Layer 5 of a small transformer language model trained on English Wikipedia (8 layers, counted from 0, width 64).
A neuron adds its activation times its output weights to the MLP's output. To switch it off is to set its activation to zero at one token and run the rest of the model.
A neuron's activation on a vector x is GELU(gate . x) times (in . x), where the dot is the dot product.

Input weights of the MLP neurons that the questions are about. A number n stands for (n - 500) times 0.0013.
n25 gate: 338,649,671,541,492,699,322,448,549,324,722,496,532,488,656,470,541,626,549,610,485,289,391,624,182,531,813,507,246,617,492,461,473,551,434,459,218,563,535,388,553,209,277,279,508,550,544,492,480,492,367,500,548,702,477,519,444,468,537,332,492,243,532,551
n26 gate: 348,543,788,387,495,400,338,523,352,465,689,621,556,261,701,645,396,669,764,544,581,620,266,174,609,504,689,476,828,566,837,583,820,432,603,335,510,418,284,593,401,226,462,617,415,739,467,462,609,500,439,395,411,495,425,491,481,607,328,500,302,322,392,312
n33 gate: 486,363,515,574,533,497,408,442,485,575,435,624,567,433,632,594,459,634,511,743,76,544,615,386,618,546,557,325,511,315,496,579,591,603,468,448,691,263,610,562,597,456,537,653,597,578,493,328,736,469,300,639,537,493,413,617,585,669,500,365,471,430,541,359
n57 gate: 597,403,299,563,392,562,389,573,546,701,400,446,430,427,475,608,648,511,359,372,276,597,290,417,490,473,457,370,727,661,459,582,623,525,416,774,475,516,644,472,486,490,482,480,316,644,392,369,468,577,549,459,395,409,404,357,751,612,425,369,538,364,444,493
n62 gate: 359,273,578,628,566,550,413,799,404,477,637,649,443,500,684,569,335,475,661,689,641,282,295,435,309,736,555,424,597,570,826,532,593,511,461,595,600,582,311,492,380,332,496,583,653,571,688,682,475,457,553,485,492,563,612,686,724,590,662,459,303,329,533,472
n63 gate: 562,575,549,524,496,496,500,560,488,519,393,508,431,176,434,405,390,431,533,374,717,436,427,259,685,306,663,510,568,435,500,840,738,438,531,504,479,585,554,548,484,533,667,628,590,531,274,598,471,699,678,609,516,496,756,586,379,657,459,549,603,96,480,357
n111 gate: 578,604,645,594,383,598,459,512,452,417,477,672,602,500,528,489,406,340,351,537,366,358,508,364,780,448,560,451,508,488,400,405,574,465,459,618,532,411,571,666,677,525,465,474,712,747,368,362,840,304,531,521,306,470,467,742,531,667,552,603,201,341,278,599
n116 gate: 531,504,387,693,236,329,362,405,463,556,374,301,272,348,374,380,593,295,512,722,508,457,480,472,321,293,450,352,405,448,378,742,470,590,569,605,346,397,488,322,375,445,576,569,435,393,732,472,573,659,364,346,584,569,598,645,592,647,488,670,696,572,604,312
n124 gate: 765,382,595,395,344,434,373,356,417,249,464,737,527,348,510,538,606,381,565,538,429,557,578,450,618,406,472,366,637,507,487,662,516,476,575,415,473,707,614,503,602,556,565,393,555,396,290,493,517,493,405,673,446,357,471,400,540,608,411,455,417,677,456,503
n162 gate: 710,561,209,549,604,590,568,544,489,500,620,447,623,381,364,542,384,437,578,531,525,383,567,581,327,685,573,447,387,500,686,387,620,614,439,717,718,609,685,746,605,425,380,496,384,543,433,301,587,368,426,653,363,496,416,534,641,404,655,635,679,405,585,627
n183 gate: 459,561,394,579,586,369,425,454,564,667,485,639,527,626,620,698,595,551,220,788,429,450,527,383,717,515,739,424,342,480,407,557,552,518,383,476,615,471,639,442,567,271,484,598,405,556,124,393,560,393,351,591,445,383,507,704,582,641,500,599,589,545,241,627
n203 gate: 670,125,364,547,376,612,373,416,516,385,496,403,597,558,409,391,437,679,484,445,252,481,485,477,474,455,424,360,279,543,329,231,570,364,377,352,657,489,321,592,324,560,644,552,566,504,477,437,469,512,457,649,396,586,708,637,307,400,567,441,367,471,612,735
n226 gate: 662,692,478,487,638,475,526,693,718,624,531,491,464,455,754,208,585,536,576,525,564,610,829,460,474,479,288,684,535,558,338,417,475,379,735,536,681,394,453,337,478,447,513,239,743,607,340,441,495,346,433,532,487,607,298,707,478,229,364,536,859,293,389,679
n242 gate: 183,540,508,368,550,568,333,511,583,468,723,489,736,188,575,294,309,585,438,417,411,397,735,531,668,526,560,500,732,199,428,432,339,497,426,531,414,747,578,508,531,574,492,548,457,445,523,617,570,573,597,655,450,626,380,554,366,400,453,418,500,610,377,534
n245 gate: 417,709,600,592,189,388,420,656,437,319,423,580,458,608,441,675,605,492,204,613,548,226,496,347,246,428,341,413,790,587,353,451,645,590,460,746,298,610,301,475,571,553,700,309,646,568,483,336,508,448,375,474,318,380,426,631,455,512,534,508,565,575,649,516
n25 in: 491,453,296,672,449,448,881,500,674,385,482,566,458,29,500,215,831,819,532,487,451,281,528,578,594,549,529,547,523,777,382,437,587,579,429,203,463,492,642,372,281,542,570,642,318,296,454,523,579,553,477,537,417,527,369,423,620,583,622,472,464,566,869,572
n26 in: 380,428,593,604,541,397,635,533,474,723,507,429,474,437,726,628,489,763,426,795,475,533,360,577,504,624,576,569,857,356,704,518,553,613,546,589,444,493,425,569,459,328,374,553,556,564,448,164,646,697,481,543,415,475,605,603,478,434,515,410,576,504,541,435
n33 in: 421,614,442,565,632,390,658,486,639,580,528,455,518,393,489,503,460,532,450,581,531,443,425,425,497,555,688,494,500,328,398,434,483,574,294,676,525,490,661,528,518,317,511,655,457,716,361,355,616,433,690,494,329,641,679,809,365,774,616,623,398,408,439,419
n57 in: 594,675,377,493,442,424,741,550,587,594,453,510,442,731,542,299,483,425,643,490,513,517,415,625,457,581,668,466,467,388,533,600,609,460,493,548,386,345,448,621,637,472,705,327,243,516,439,510,397,710,367,384,409,366,647,409,564,534,707,400,570,565,480,550
n62 in: 274,686,705,495,384,302,500,642,543,702,573,571,644,440,519,435,453,477,239,644,540,665,588,744,446,660,414,328,705,607,354,572,548,487,518,346,289,564,820,651,818,390,402,384,332,402,514,406,336,839,565,459,583,612,557,698,731,578,401,289,427,707,352,214
n63 in: 286,734,509,355,601,418,466,409,433,537,771,618,390,509,554,627,602,601,584,529,722,266,426,661,432,719,414,474,673,667,500,543,417,646,525,531,318,580,180,314,235,500,474,378,376,424,574,522,465,280,241,371,456,492,719,382,723,347,304,389,474,766,701,397
n111 in: 619,431,629,454,585,645,517,437,261,484,538,636,792,468,507,440,213,561,468,560,408,486,518,768,386,619,493,509,332,528,315,500,564,378,575,450,525,611,520,472,572,639,736,381,636,459,631,450,763,467,486,424,412,503,463,421,458,588,601,662,402,638,621,632
n116 in: 328,210,465,610,363,518,496,542,536,373,696,361,429,445,432,595,496,410,453,287,504,388,547,621,530,706,157,467,442,504,558,596,441,302,650,653,425,274,320,345,472,568,673,515,464,526,496,638,338,455,492,146,570,553,541,442,582,403,719,516,481,418,566,630
n124 in: 286,581,503,373,506,521,545,606,359,471,546,370,225,346,494,515,525,645,605,488,491,550,658,572,586,361,422,410,680,491,630,386,548,591,485,487,439,514,406,472,456,520,291,545,424,349,440,490,420,546,298,610,481,615,497,415,324,440,484,545,444,734,434,549
n162 in: 557,376,621,359,576,321,708,488,431,623,186,692,436,352,455,256,646,315,653,590,427,306,416,516,562,423,637,557,689,536,543,453,435,569,542,403,545,669,569,567,266,478,746,773,528,404,508,711,516,370,652,382,636,658,557,526,356,660,553,496,461,576,716,500
n183 in: 482,492,309,657,481,576,332,562,530,614,511,439,388,519,750,322,504,470,448,437,436,636,463,929,543,447,350,503,588,545,398,409,373,701,557,504,406,605,475,662,425,337,646,479,444,365,418,752,526,391,463,440,267,353,619,631,348,600,666,545,489,525,489,402
n203 in: 385,564,406,500,539,388,362,523,508,532,618,381,663,492,571,674,707,403,609,573,711,378,492,431,598,597,456,582,653,321,401,436,573,643,459,539,480,592,552,416,465,514,683,627,219,243,430,614,300,391,647,410,272,638,292,475,589,353,378,359,706,588,763,489
n226 in: 540,505,151,216,449,629,607,395,486,294,554,380,648,421,726,634,266,523,705,539,726,541,421,394,558,504,505,492,628,713,764,446,307,680,340,537,453,682,611,527,374,665,537,567,794,687,495,383,552,877,370,583,546,504,648,534,611,182,637,664,359,597,417,740
n242 in: 616,500,388,755,418,637,565,472,551,381,349,648,296,693,314,594,439,439,396,503,377,769,439,496,403,438,641,425,574,500,651,524,341,555,366,396,326,667,438,557,583,386,536,586,439,534,536,710,409,463,554,433,411,390,581,440,785,336,427,507,655,446,414,504
n245 in: 511,564,508,512,473,446,537,546,528,208,580,429,266,617,571,504,414,391,308,335,612,550,523,481,383,228,388,746,500,290,301,394,522,317,705,625,169,222,567,358,527,525,598,478,606,631,484,465,425,614,512,333,419,474,416,489,535,465,429,358,393,533,578,439

Output weights of the MLP neurons that the questions are about. A number n stands for (n - 500) times 0.0014.
n25: 381,643,330,370,453,485,630,586,564,432,615,577,471,545,493,367,591,343,663,416,365,528,437,680,393,409,554,946,410,749,628,414,588,495,438,441,422,544,499,429,420,446,310,343,491,568,520,492,327,358,518,123,572,665,703,591,622,657,582,219,392,563,432,411
n26: 638,529,426,735,480,558,387,515,526,568,530,412,544,485,309,576,592,214,372,150,458,529,755,379,584,467,402,408,123,496,316,381,414,468,412,378,487,490,521,538,473,572,600,607,580,316,490,677,362,440,455,310,700,642,608,502,623,633,609,627,462,542,525,618
n33: 594,533,511,486,382,617,365,558,370,479,501,635,470,331,606,478,602,517,530,460,491,688,567,579,358,532,301,496,551,610,634,520,646,551,685,262,550,352,496,623,365,678,381,373,528,260,580,420,396,667,614,574,592,418,469,301,536,330,404,326,634,444,460,432
n57: 533,319,599,448,489,537,495,401,400,286,554,551,540,323,440,579,510,588,420,485,570,599,635,493,589,577,393,623,419,466,652,157,483,468,563,548,556,699,502,641,513,667,356,513,627,474,593,402,582,453,598,518,644,505,488,730,642,447,383,477,264,527,416,492
n62: 496,498,738,703,507,654,154,469,502,526,770,404,608,464,604,601,324,703,671,585,854,298,414,439,484,455,503,553,599,340,508,394,569,314,455,547,651,401,205,552,495,520,537,699,396,775,594,683,605,240,455,362,470,447,280,517,438,389,748,440,298,373,711,674
n63: 673,454,628,658,518,438,476,600,416,428,688,296,182,487,254,445,609,501,440,519,580,420,466,237,397,348,398,848,484,532,461,458,513,731,431,390,486,683,428,401,444,377,481,502,435,605,457,385,627,610,292,15,540,598,506,569,612,666,519,547,711,481,615,458
n111: 488,481,332,606,485,318,433,566,687,562,512,282,289,555,567,497,687,354,468,486,419,282,504,445,528,460,438,467,454,535,501,532,492,628,531,451,415,463,435,534,393,418,370,589,309,396,668,600,300,532,484,523,621,550,388,509,563,342,423,416,650,509,550,440
n116: 330,527,536,363,450,456,457,485,439,515,409,458,519,550,639,383,399,598,438,542,424,468,509,879,399,297,533,403,464,566,613,417,514,441,442,360,490,567,673,308,251,399,627,462,503,593,174,679,359,353,363,695,432,601,531,703,608,657,524,407,659,455,503,443
n124: 449,576,567,537,490,614,462,522,486,411,465,502,743,670,433,494,458,339,470,641,531,499,466,619,540,495,536,772,564,576,344,461,421,495,717,423,550,539,495,413,512,485,498,578,511,610,457,637,488,481,542,335,612,501,527,665,554,515,492,490,554,394,619,603
n162: 601,534,276,599,624,597,395,561,448,445,705,482,768,416,387,798,365,541,383,407,485,483,562,533,402,509,400,555,407,498,645,557,506,364,448,656,444,528,569,548,568,536,247,396,384,532,511,388,450,615,416,457,562,373,360,346,700,492,535,556,361,315,314,528
n183: 637,534,596,485,676,443,713,498,526,438,504,565,433,432,474,722,525,454,417,535,382,448,592,121,582,540,560,575,303,435,668,496,600,381,491,445,617,517,408,283,557,619,442,302,734,496,369,392,639,535,534,495,532,451,463,388,643,693,534,603,420,515,370,608
n203: 432,478,527,478,493,641,384,645,534,449,451,386,502,645,464,511,439,608,495,447,418,665,554,502,512,538,522,518,356,573,642,468,361,321,497,484,569,310,431,558,494,421,541,530,575,540,478,481,373,592,379,425,594,431,690,602,328,583,741,630,438,421,313,546
n226: 543,501,512,374,662,464,278,520,594,502,400,900,482,539,703,268,508,734,537,436,587,352,768,673,494,324,319,515,484,429,202,342,548,385,815,525,513,512,393,556,597,207,371,283,385,545,274,521,495,524,292,599,384,468,353,541,509,531,384,450,619,554,397,504
n242: 528,522,526,471,587,644,546,639,475,767,378,403,575,543,589,558,408,575,580,204,548,470,533,675,375,433,462,305,548,429,709,591,590,393,620,568,426,571,328,497,553,625,808,542,549,445,478,303,428,375,353,307,513,462,489,539,542,775,470,421,399,590,528,399
n245: 399,313,602,606,483,574,473,403,502,621,447,400,463,470,505,280,510,435,772,400,383,382,692,660,425,726,475,358,451,489,390,506,361,855,376,410,839,509,712,621,502,453,625,592,376,373,448,500,408,589,384,810,627,581,621,408,496,470,498,458,753,483,386,570

Each question names a token from some text and the token that comes next. It shows the vector x that enters the MLP there. A number n stands for (n - 500) times 0.008.

Then comes g, the gradient of the next token's log-probability with respect to the MLP's output, scaled to length 1. A neuron's effect is roughly proportional to its activation times (output weights . g). A number n stands for (n - 500) times 0.0011.

" and", then " the"
x: 630,432,354,461,589,594,441,489,419,765,429,431,575,360,512,584,577,522,611,527,551,637,416,496,473,492,520,30,534,510,541,601,351,532,489,376,556,330,433,589,568,552,559,483,479,523,433,433,571,489,364,576,552,451,308,483,415,539,475,677,507,497,464,504
g: 383,655,685,286,397,543,437,595,409,507,569,586,704,434,660,552,414,585,544,701,647,490,456,602,526,617,703,540,709,466,715,474,532,515,667,319,516,450,448,381,446,437,491,317,275,558,575,272,659,659,634,406,477,470,560,458,574,562,457,496,536,519,444,374
Which neuron, switched off, raises the next token's probability most? n33

" coast", then " are"
x: 668,367,507,443,271,533,602,348,405,696,493,618,641,453,402,561,527,481,439,437,470,467,669,471,480,334,528,234,534,336,554,689,365,455,368,626,274,566,798,516,517,537,432,473,523,521,365,546,461,558,508,686,398,400,544,367,418,541,488,452,368,609,374,428
g: 463,564,389,620,446,528,577,690,436,504,508,520,362,454,371,483,374,568,541,445,589,527,504,392,402,610,544,337,554,847,623,576,581,455,266,582,539,312,536,485,461,570,363,420,606,498,795,353,494,417,478,561,405,548,567,769,489,673,553,469,539,679,414,322
Which neuron, switched off, lowers the next token's probability most? n242

" a", then " studio"
x: 657,505,515,598,450,656,463,500,500,618,504,640,551,551,452,586,546,491,524,395,767,597,555,374,546,436,506,126,256,561,411,524,359,420,443,482,331,261,466,445,471,578,468,386,525,512,536,601,528,459,640,603,460,467,531,254,451,530,470,525,574,445,653,487
g: 534,668,382,475,543,453,476,623,577,543,628,541,765,484,372,595,508,291,534,503,310,420,481,339,423,514,614,475,585,386,603,487,393,454,414,506,596,623,672,656,323,678,544,588,339,410,579,606,656,571,599,560,365,442,361,455,533,763,436,358,678,492,617,664
Which neuron, switched off, raises the next token's probability most? n226

" have", then " to"
x: 627,513,568,624,441,647,495,567,316,600,502,507,444,584,559,571,486,427,571,433,765,753,456,485,433,446,630,66,421,655,618,553,468,479,581,531,399,427,588,598,463,577,399,390,576,599,521,544,656,482,416,646,441,517,423,299,516,471,387,523,422,426,548,448
g: 709,607,515,448,436,343,471,361,382,463,311,605,657,488,526,607,394,530,292,389,423,578,629,592,528,319,648,387,389,220,293,482,543,463,383,529,687,516,618,407,639,489,259,663,574,499,383,480,554,546,598,581,404,470,457,529,606,522,644,468,379,652,581,553
Which neuron, switched off, lowers the next token's probability most? n25

" is", then " bro"
x: 611,308,565,445,627,701,459,451,409,717,476,685,501,563,562,592,399,580,613,468,659,554,428,580,329,394,474,137,540,636,616,610,531,449,528,520,268,466,522,479,464,553,354,458,381,477,618,505,673,531,475,515,393,481,508,408,612,480,239,571,374,382,540,415
g: 334,569,630,751,414,516,547,514,333,442,557,467,474,404,542,363,417,515,664,257,514,603,484,362,510,208,515,440,505,523,621,531,387,549,456,430,470,575,717,428,497,386,444,473,651,560,688,553,348,586,553,636,454,374,311,573,578,259,394,373,484,408,641,629
Which two neurons, each switched off alone, lower its probability most, in order? n62, n25

" and", then " Cl"
x: 725,472,425,467,527,550,547,428,362,719,505,412,548,340,463,591,571,513,518,477,525,656,506,507,622,491,520,68,557,494,513,628,407,618,544,379,576,243,469,575,510,625,498,363,433,543,460,473,540,471,388,583,521,491,330,468,458,566,529,607,513,539,438,579
g: 477,464,423,531,539,509,523,383,573,541,566,470,335,759,475,506,543,389,802,538,323,477,318,580,685,533,493,394,592,465,401,382,551,462,398,418,705,549,610,577,509,445,724,567,443,408,278,640,336,535,547,568,351,399,456,569,289,298,705,396,528,489,537,486
Which two neurons, each switched off alone, lower its probability most, in order? n162, n33

" the", then " field"
x: 587,485,508,479,375,623,471,464,595,601,524,555,503,437,459,600,467,382,518,505,691,543,514,335,571,425,519,95,443,454,291,620,333,423,469,565,494,181,574,442,496,600,486,360,446,400,611,539,536,456,484,524,494,484,538,400,350,478,492,561,544,570,499,575
g: 506,527,485,539,536,364,432,584,424,507,447,352,339,646,376,558,365,433,194,553,476,458,597,416,500,502,543,542,409,520,488,598,286,638,698,405,376,628,551,396,520,469,664,160,543,579,639,468,463,498,704,457,324,422,503,542,477,537,635,630,341,645,686,563
Which neuron, switched off, raises the next token's probability most? n116

" later", then " at"
x: 721,365,319,506,458,640,525,512,563,596,456,423,419,422,393,583,478,488,490,390,571,425,456,510,597,435,508,60,507,520,587,621,351,567,662,609,438,385,409,535,431,643,378,481,447,674,516,519,564,591,428,617,455,470,453,274,483,624,429,594,510,482,593,424
g: 604,508,530,455,587,503,532,405,579,422,463,519,705,543,456,602,343,651,296,513,76,655,377,595,671,531,495,573,561,301,488,355,474,439,273,412,500,385,713,622,727,442,397,426,410,542,502,428,627,595,386,535,536,375,477,505,507,642,513,511,423,510,525,491
Which neuron, switched off, raises the next token's probability most? n162

" rank", then " or"
x: 513,424,422,370,349,582,566,456,593,599,412,641,445,731,552,637,547,469,411,453,396,455,445,489,541,423,499,244,354,471,503,464,458,442,330,498,283,450,745,622,484,576,537,272,465,614,426,592,595,517,495,668,407,633,679,304,511,561,474,582,118,520,508,514
g: 574,415,260,796,696,506,465,373,319,405,716,427,444,319,561,382,516,552,364,459,454,623,437,652,505,519,498,353,418,418,335,511,621,541,588,645,418,385,600,634,526,286,548,475,471,400,542,493,708,368,640,396,580,404,648,575,555,445,551,513,426,518,322,512
Which neuron, switched off, lowers the next token's probability most? n57

"m.", then " H"
x: 673,467,508,531,474,418,592,494,541,648,471,660,426,428,529,355,530,618,520,449,494,466,499,464,582,618,726,309,528,547,689,549,448,319,547,667,631,125,560,693,557,683,514,493,506,587,566,486,562,492,445,591,458,345,443,453,378,523,468,651,579,356,442,467
g: 478,443,652,480,358,540,158,385,412,633,557,336,517,437,368,486,336,474,730,518,517,224,386,347,574,401,435,464,552,596,391,644,572,487,440,436,427,390,362,578,368,386,421,321,613,577,587,490,511,589,555,574,400,338,529,628,628,478,584,553,442,733,550,551
Which neuron, switched off, raises the next token's probability most? n63

"ent", then " Development"
x: 549,473,505,554,363,519,558,401,485,605,438,469,622,552,382,467,569,461,538,422,400,582,550,526,581,437,670,151,446,491,641,591,341,489,571,496,718,515,649,570,623,529,456,462,450,534,398,461,476,528,431,877,582,464,427,424,472,623,441,552,520,545,532,535
g: 636,501,485,461,235,351,508,516,490,589,445,507,433,608,386,514,575,664,451,443,473,271,753,462,406,608,525,375,591,480,329,643,647,524,606,322,494,511,498,552,388,538,635,422,391,565,529,452,234,471,443,465,728,535,395,712,435,572,704,667,569,460,518,657
Which two neurons, each switched off alone, lower its probability most, in order? n183, n162

".", then "\n"
x: 570,411,487,508,388,482,586,490,433,692,534,681,468,408,629,456,450,545,565,399,518,467,380,429,595,652,737,292,457,506,575,508,473,304,504,635,564,102,493,708,462,590,449,529,476,645,542,433,519,508,506,561,519,331,503,444,364,444,515,527,507,328,495,492
g: 628,550,368,420,702,436,817,498,553,402,490,555,297,625,553,484,463,558,451,328,429,721,620,679,562,634,540,414,368,409,639,326,309,478,577,513,464,595,493,449,493,613,387,711,473,532,514,701,625,526,512,346,530,595,506,422,443,566,326,521,404,453,441,296
Which neuron, switched off, lowers the next token's probability most? n62

" one", then "-year"
x: 682,519,374,570,261,641,439,424,649,609,360,573,490,573,576,543,533,419,438,481,554,668,508,466,396,356,414,251,211,444,404,511,407,337,492,570,529,450,468,540,348,458,481,400,603,466,657,546,500,505,677,575,404,470,493,120,525,692,503,460,536,547,599,348
g: 394,594,290,387,452,451,432,361,571,560,369,279,277,561,357,557,457,337,560,521,449,584,678,347,543,587,474,749,506,459,595,553,516,519,568,502,297,520,344,396,403,476,563,545,339,351,469,628,486,513,585,420,614,531,493,371,370,470,634,544,749,726,634,599
Which two neurons, each switched off alone, lower its probability most, in order? n116, n63

" attack", then "ing"
x: 614,308,448,467,235,484,521,412,544,462,386,555,638,547,550,795,448,544,456,475,414,420,425,438,598,347,577,204,540,422,512,568,366,399,497,564,378,477,658,565,506,450,397,415,526,567,485,555,378,497,604,778,427,501,425,307,472,529,477,524,289,601,410,501
g: 213,660,675,424,494,466,557,670,456,498,422,476,670,351,574,660,394,459,550,599,440,483,441,328,502,403,526,646,746,575,506,430,488,500,514,222,385,464,389,339,465,599,534,518,560,522,447,511,336,596,471,477,471,526,443,369,390,518,304,508,364,366,763,665
Which neuron, switched off, lowers the next token's probability most? n57

" Netherlands", then " and"
x: 809,342,444,429,399,423,507,321,563,480,398,658,508,416,547,499,454,481,521,439,411,706,457,502,528,390,505,128,363,428,552,559,373,590,270,523,605,520,788,630,373,464,525,458,585,505,480,388,573,400,551,682,435,544,378,448,474,419,479,467,478,551,545,451
g: 231,346,718,615,325,424,601,511,448,398,530,543,456,258,524,466,483,580,548,605,322,637,516,659,523,472,585,481,600,591,580,692,577,677,367,462,572,370,520,657,487,684,384,532,499,366,496,327,652,553,609,438,512,269,503,443,544,538,296,600,479,493,358,436
Which neuron, switched off, raises the next token's probability most? n57

"\n", then "==R"
x: 634,501,450,496,430,402,723,624,461,637,529,811,569,493,614,552,419,443,474,355,640,403,489,403,588,553,601,394,599,440,597,585,393,464,369,531,532,138,415,643,406,636,404,437,456,321,504,402,521,501,487,590,535,335,584,403,440,571,474,494,628,492,551,385
g: 358,817,390,421,432,284,557,693,455,403,599,432,412,549,635,587,467,363,561,304,339,406,487,226,469,521,582,627,574,500,530,546,579,534,575,410,309,632,647,258,536,519,554,543,383,463,464,347,428,384,463,533,430,466,559,448,562,551,310,431,394,392,540,650
Which neuron, switched off, raises the next token's probability most? n183

"s", then " we"
x: 506,573,482,597,426,529,469,617,585,587,459,579,460,575,585,540,613,655,409,488,425,654,452,519,437,340,459,122,546,485,579,506,390,413,385,469,517,440,459,571,527,506,493,410,570,645,471,486,430,560,638,852,513,463,332,505,548,527,389,568,358,463,500,416
g: 381,517,810,638,446,541,532,522,347,607,439,486,311,335,522,459,501,584,554,468,791,285,384,517,391,756,353,404,458,688,503,536,521,522,692,520,636,482,595,501,409,449,583,382,595,661,606,591,570,666,534,513,537,568,507,492,648,471,619,608,520,371,384,617
Which neuron, switched off, lowers the next token's probability most? n111

"us", then "d"
x: 515,416,516,446,530,598,557,357,624,495,392,548,597,527,441,534,442,567,428,598,355,687,526,556,561,389,733,215,536,524,448,487,192,536,464,461,731,677,548,398,451,472,349,520,574,570,534,438,541,488,671,789,380,460,430,376,498,487,573,415,527,559,560,449
g: 631,475,516,485,614,502,661,453,271,488,540,602,371,519,516,428,542,619,531,389,462,327,349,634,572,402,382,595,356,327,541,439,404,243,518,639,532,391,401,452,656,585,458,591,501,393,220,512,328,352,584,678,505,524,665,368,572,451,637,717,402,578,548,419
Which neuron, switched off, lowers the next token's probability most? n242

",", then " M"
x: 541,363,425,626,571,529,418,428,447,569,525,539,695,369,448,482,558,536,506,517,295,644,532,531,613,335,451,77,536,594,556,656,374,432,389,472,558,244,551,659,512,524,401,465,506,544,441,504,555,546,516,611,583,360,443,515,441,508,317,549,386,530,485,610
g: 402,448,332,426,563,542,421,459,421,691,551,418,579,404,527,435,458,726,580,632,692,340,749,480,562,598,476,439,549,308,457,339,561,271,415,468,758,512,449,508,524,545,401,660,496,440,423,656,554,361,579,600,404,452,475,535,350,431,386,455,551,751,662,627
Which two neurons, each switched off alone, lower its probability most, in order? n203, n33

"ges", then " and,"
x: 485,508,462,551,383,559,501,446,479,605,352,670,572,644,616,491,401,563,488,582,375,735,558,516,479,277,516,138,467,418,535,590,279,521,360,485,450,542,635,460,522,625,539,397,628,708,599,332,404,598,542,676,340,475,375,460,564,642,606,478,491,515,468,392
g: 174,434,456,618,644,403,583,379,542,450,483,421,342,297,621,479,643,456,476,555,213,825,606,652,583,520,559,427,588,407,518,472,475,526,565,529,377,523,605,497,560,635,345,657,553,426,422,505,669,495,488,509,592,522,394,373,357,520,335,394,410,360,513,562
Which neuron, switched off, raises the next token's probability most? n63

"===", then "Un"
x: 670,424,403,612,399,522,453,627,614,721,359,793,473,553,483,564,491,402,528,414,622,741,503,442,584,551,314,410,548,480,556,454,523,496,472,489,596,139,467,464,561,632,484,586,498,369,629,456,475,397,421,593,460,274,513,567,330,572,502,396,690,540,533,496
g: 460,345,395,506,289,559,570,545,498,438,581,636,491,621,423,457,408,568,289,482,607,490,272,559,486,509,473,560,461,766,632,635,671,602,380,736,502,379,395,541,396,461,615,479,480,613,256,548,576,771,531,460,775,565,513,464,352,512,528,371,530,435,483,479
Which neuron, switched off, lowers the next token's probability most? n226

"ing", then " ground"
x: 546,624,598,459,320,533,470,498,436,522,465,448,620,497,530,639,438,565,435,534,460,573,505,448,604,434,474,28,496,538,379,518,413,332,447,489,480,322,513,548,596,511,453,451,435,646,477,394,408,590,586,713,461,450,326,524,516,618,528,564,427,511,489,545
g: 378,698,474,601,628,406,446,522,678,570,507,395,222,519,271,382,436,651,257,486,653,534,520,546,546,619,477,382,455,576,326,637,400,450,441,510,402,590,597,497,375,413,445,460,390,481,659,666,498,470,670,511,364,597,519,399,442,423,727,555,486,484,642,726
Which neuron, switched off, raises the next token's probability most? n33

"ated", then " by"
x: 515,623,653,407,318,656,381,462,447,375,460,564,558,673,374,559,400,543,382,454,305,460,435,518,552,485,594,84,483,596,545,516,595,361,564,464,388,353,462,536,557,574,434,432,401,556,493,447,377,586,573,585,470,523,243,501,380,453,277,471,415,437,487,531
g: 458,598,389,396,480,626,531,614,532,489,413,587,574,431,583,523,293,346,495,698,650,716,367,662,661,376,605,646,680,245,490,328,660,641,531,556,559,477,464,638,543,550,429,554,509,579,300,510,346,467,527,349,306,600,359,454,599,479,344,460,390,417,496,546
Which two neurons, each switched off alone, lower its probability most, in order? n26, n203

" \"", then "ace"
x: 456,418,391,498,446,810,490,448,518,641,466,809,175,501,568,540,550,547,566,409,689,788,450,480,472,417,448,448,366,434,277,544,591,398,530,554,570,339,510,472,489,595,446,600,664,358,405,525,381,630,577,701,506,415,497,382,392,577,566,391,498,653,477,464
g: 344,575,530,484,568,397,477,770,758,588,546,415,656,465,669,521,312,307,563,646,467,496,609,638,471,502,466,433,747,457,586,625,409,463,446,630,536,439,519,495,477,470,503,497,501,516,590,550,344,483,443,567,369,433,328,606,103,518,452,513,557,435,533,312
Which neuron, switched off, lowers the next token's probability most? n63

"ic", then "ar"
x: 222,547,620,533,604,521,647,436,703,548,374,505,381,426,491,594,425,401,451,462,412,579,457,657,521,354,347,392,441,508,502,587,524,396,669,369,475,514,603,463,597,600,495,331,420,330,397,429,583,451,561,793,613,484,583,199,417,671,413,475,546,538,528,409
g: 592,681,443,413,544,625,580,454,296,376,455,362,466,553,586,568,655,518,600,679,608,764,505,541,456,572,232,515,584,493,265,525,655,502,642,441,459,464,491,387,356,414,585,430,351,436,449,645,572,572,263,421,664,574,453,437,538,582,522,513,691,452,351,336
Which two neurons, each switched off alone, lower its probability most, in order? n124, n226

" he", then " became"
x: 713,423,375,498,695,669,639,622,388,431,403,494,354,394,560,637,494,524,598,371,739,408,427,374,477,606,391,199,497,618,594,630,348,418,511,561,491,443,523,431,370,551,414,297,538,477,491,535,645,569,513,658,439,326,416,318,533,555,409,609,506,440,580,421
g: 451,499,528,411,376,606,658,473,592,522,546,428,230,406,540,385,319,568,564,694,329,338,621,518,686,517,316,642,420,521,492,619,500,761,449,483,463,491,327,661,477,513,290,408,473,557,326,465,582,445,589,543,622,416,323,494,430,743,398,508,611,615,518,470
Which neuron, switched off, lowers the next token's probability most? n62

"re", then "y,"
x: 386,547,630,593,469,814,675,427,585,615,448,535,545,505,550,486,525,524,334,587,454,372,533,811,410,446,485,322,378,502,584,594,311,518,564,411,533,408,469,308,490,617,486,457,639,473,445,661,435,519,631,672,438,421,449,382,311,479,433,357,440,558,510,334
g: 425,410,629,558,303,366,486,375,472,440,537,527,496,614,487,597,413,479,418,402,285,409,446,536,621,490,606,423,355,505,744,421,560,662,418,544,647,505,558,596,494,493,369,434,523,467,628,525,840,596,530,579,645,551,471,405,721,703,337,466,427,676,382,708
Which neuron, switched off, raises the next token's probability most? n183

"er", then " in"
x: 624,457,465,533,381,556,548,525,549,489,463,405,566,566,585,514,536,556,439,394,372,599,401,653,664,408,520,49,399,472,521,486,392,407,396,504,462,461,492,499,517,501,531,325,438,532,460,526,574,620,492,739,489,390,326,456,607,594,441,489,443,305,516,520
g: 580,620,295,439,647,542,538,453,539,496,549,617,602,548,527,477,644,417,256,551,252,612,524,550,620,472,466,596,632,222,410,679,611,320,571,428,247,326,582,579,483,470,548,473,423,559,611,620,632,413,371,450,549,529,508,488,487,548,534,655,580,662,657,303
Which two neurons, each switched off alone, lower its probability most, in order? n203, n33

" H", then "aving"
x: 474,598,535,380,678,481,610,537,579,676,400,453,383,435,404,568,580,527,572,537,624,509,633,484,655,469,446,285,541,579,592,530,418,335,285,488,438,493,401,695,354,538,441,330,856,320,439,608,541,455,657,684,454,336,414,384,384,515,432,502,452,673,576,442
g: 419,603,643,401,443,621,449,601,567,576,442,400,467,279,587,446,529,608,496,465,576,364,422,388,440,523,382,383,534,706,527,583,509,730,519,584,534,466,404,592,495,536,408,344,574,589,492,307,421,662,761,330,658,433,209,488,457,686,529,532,403,337,500,295
Which neuron, switched off, lowers the next token's probability most? n63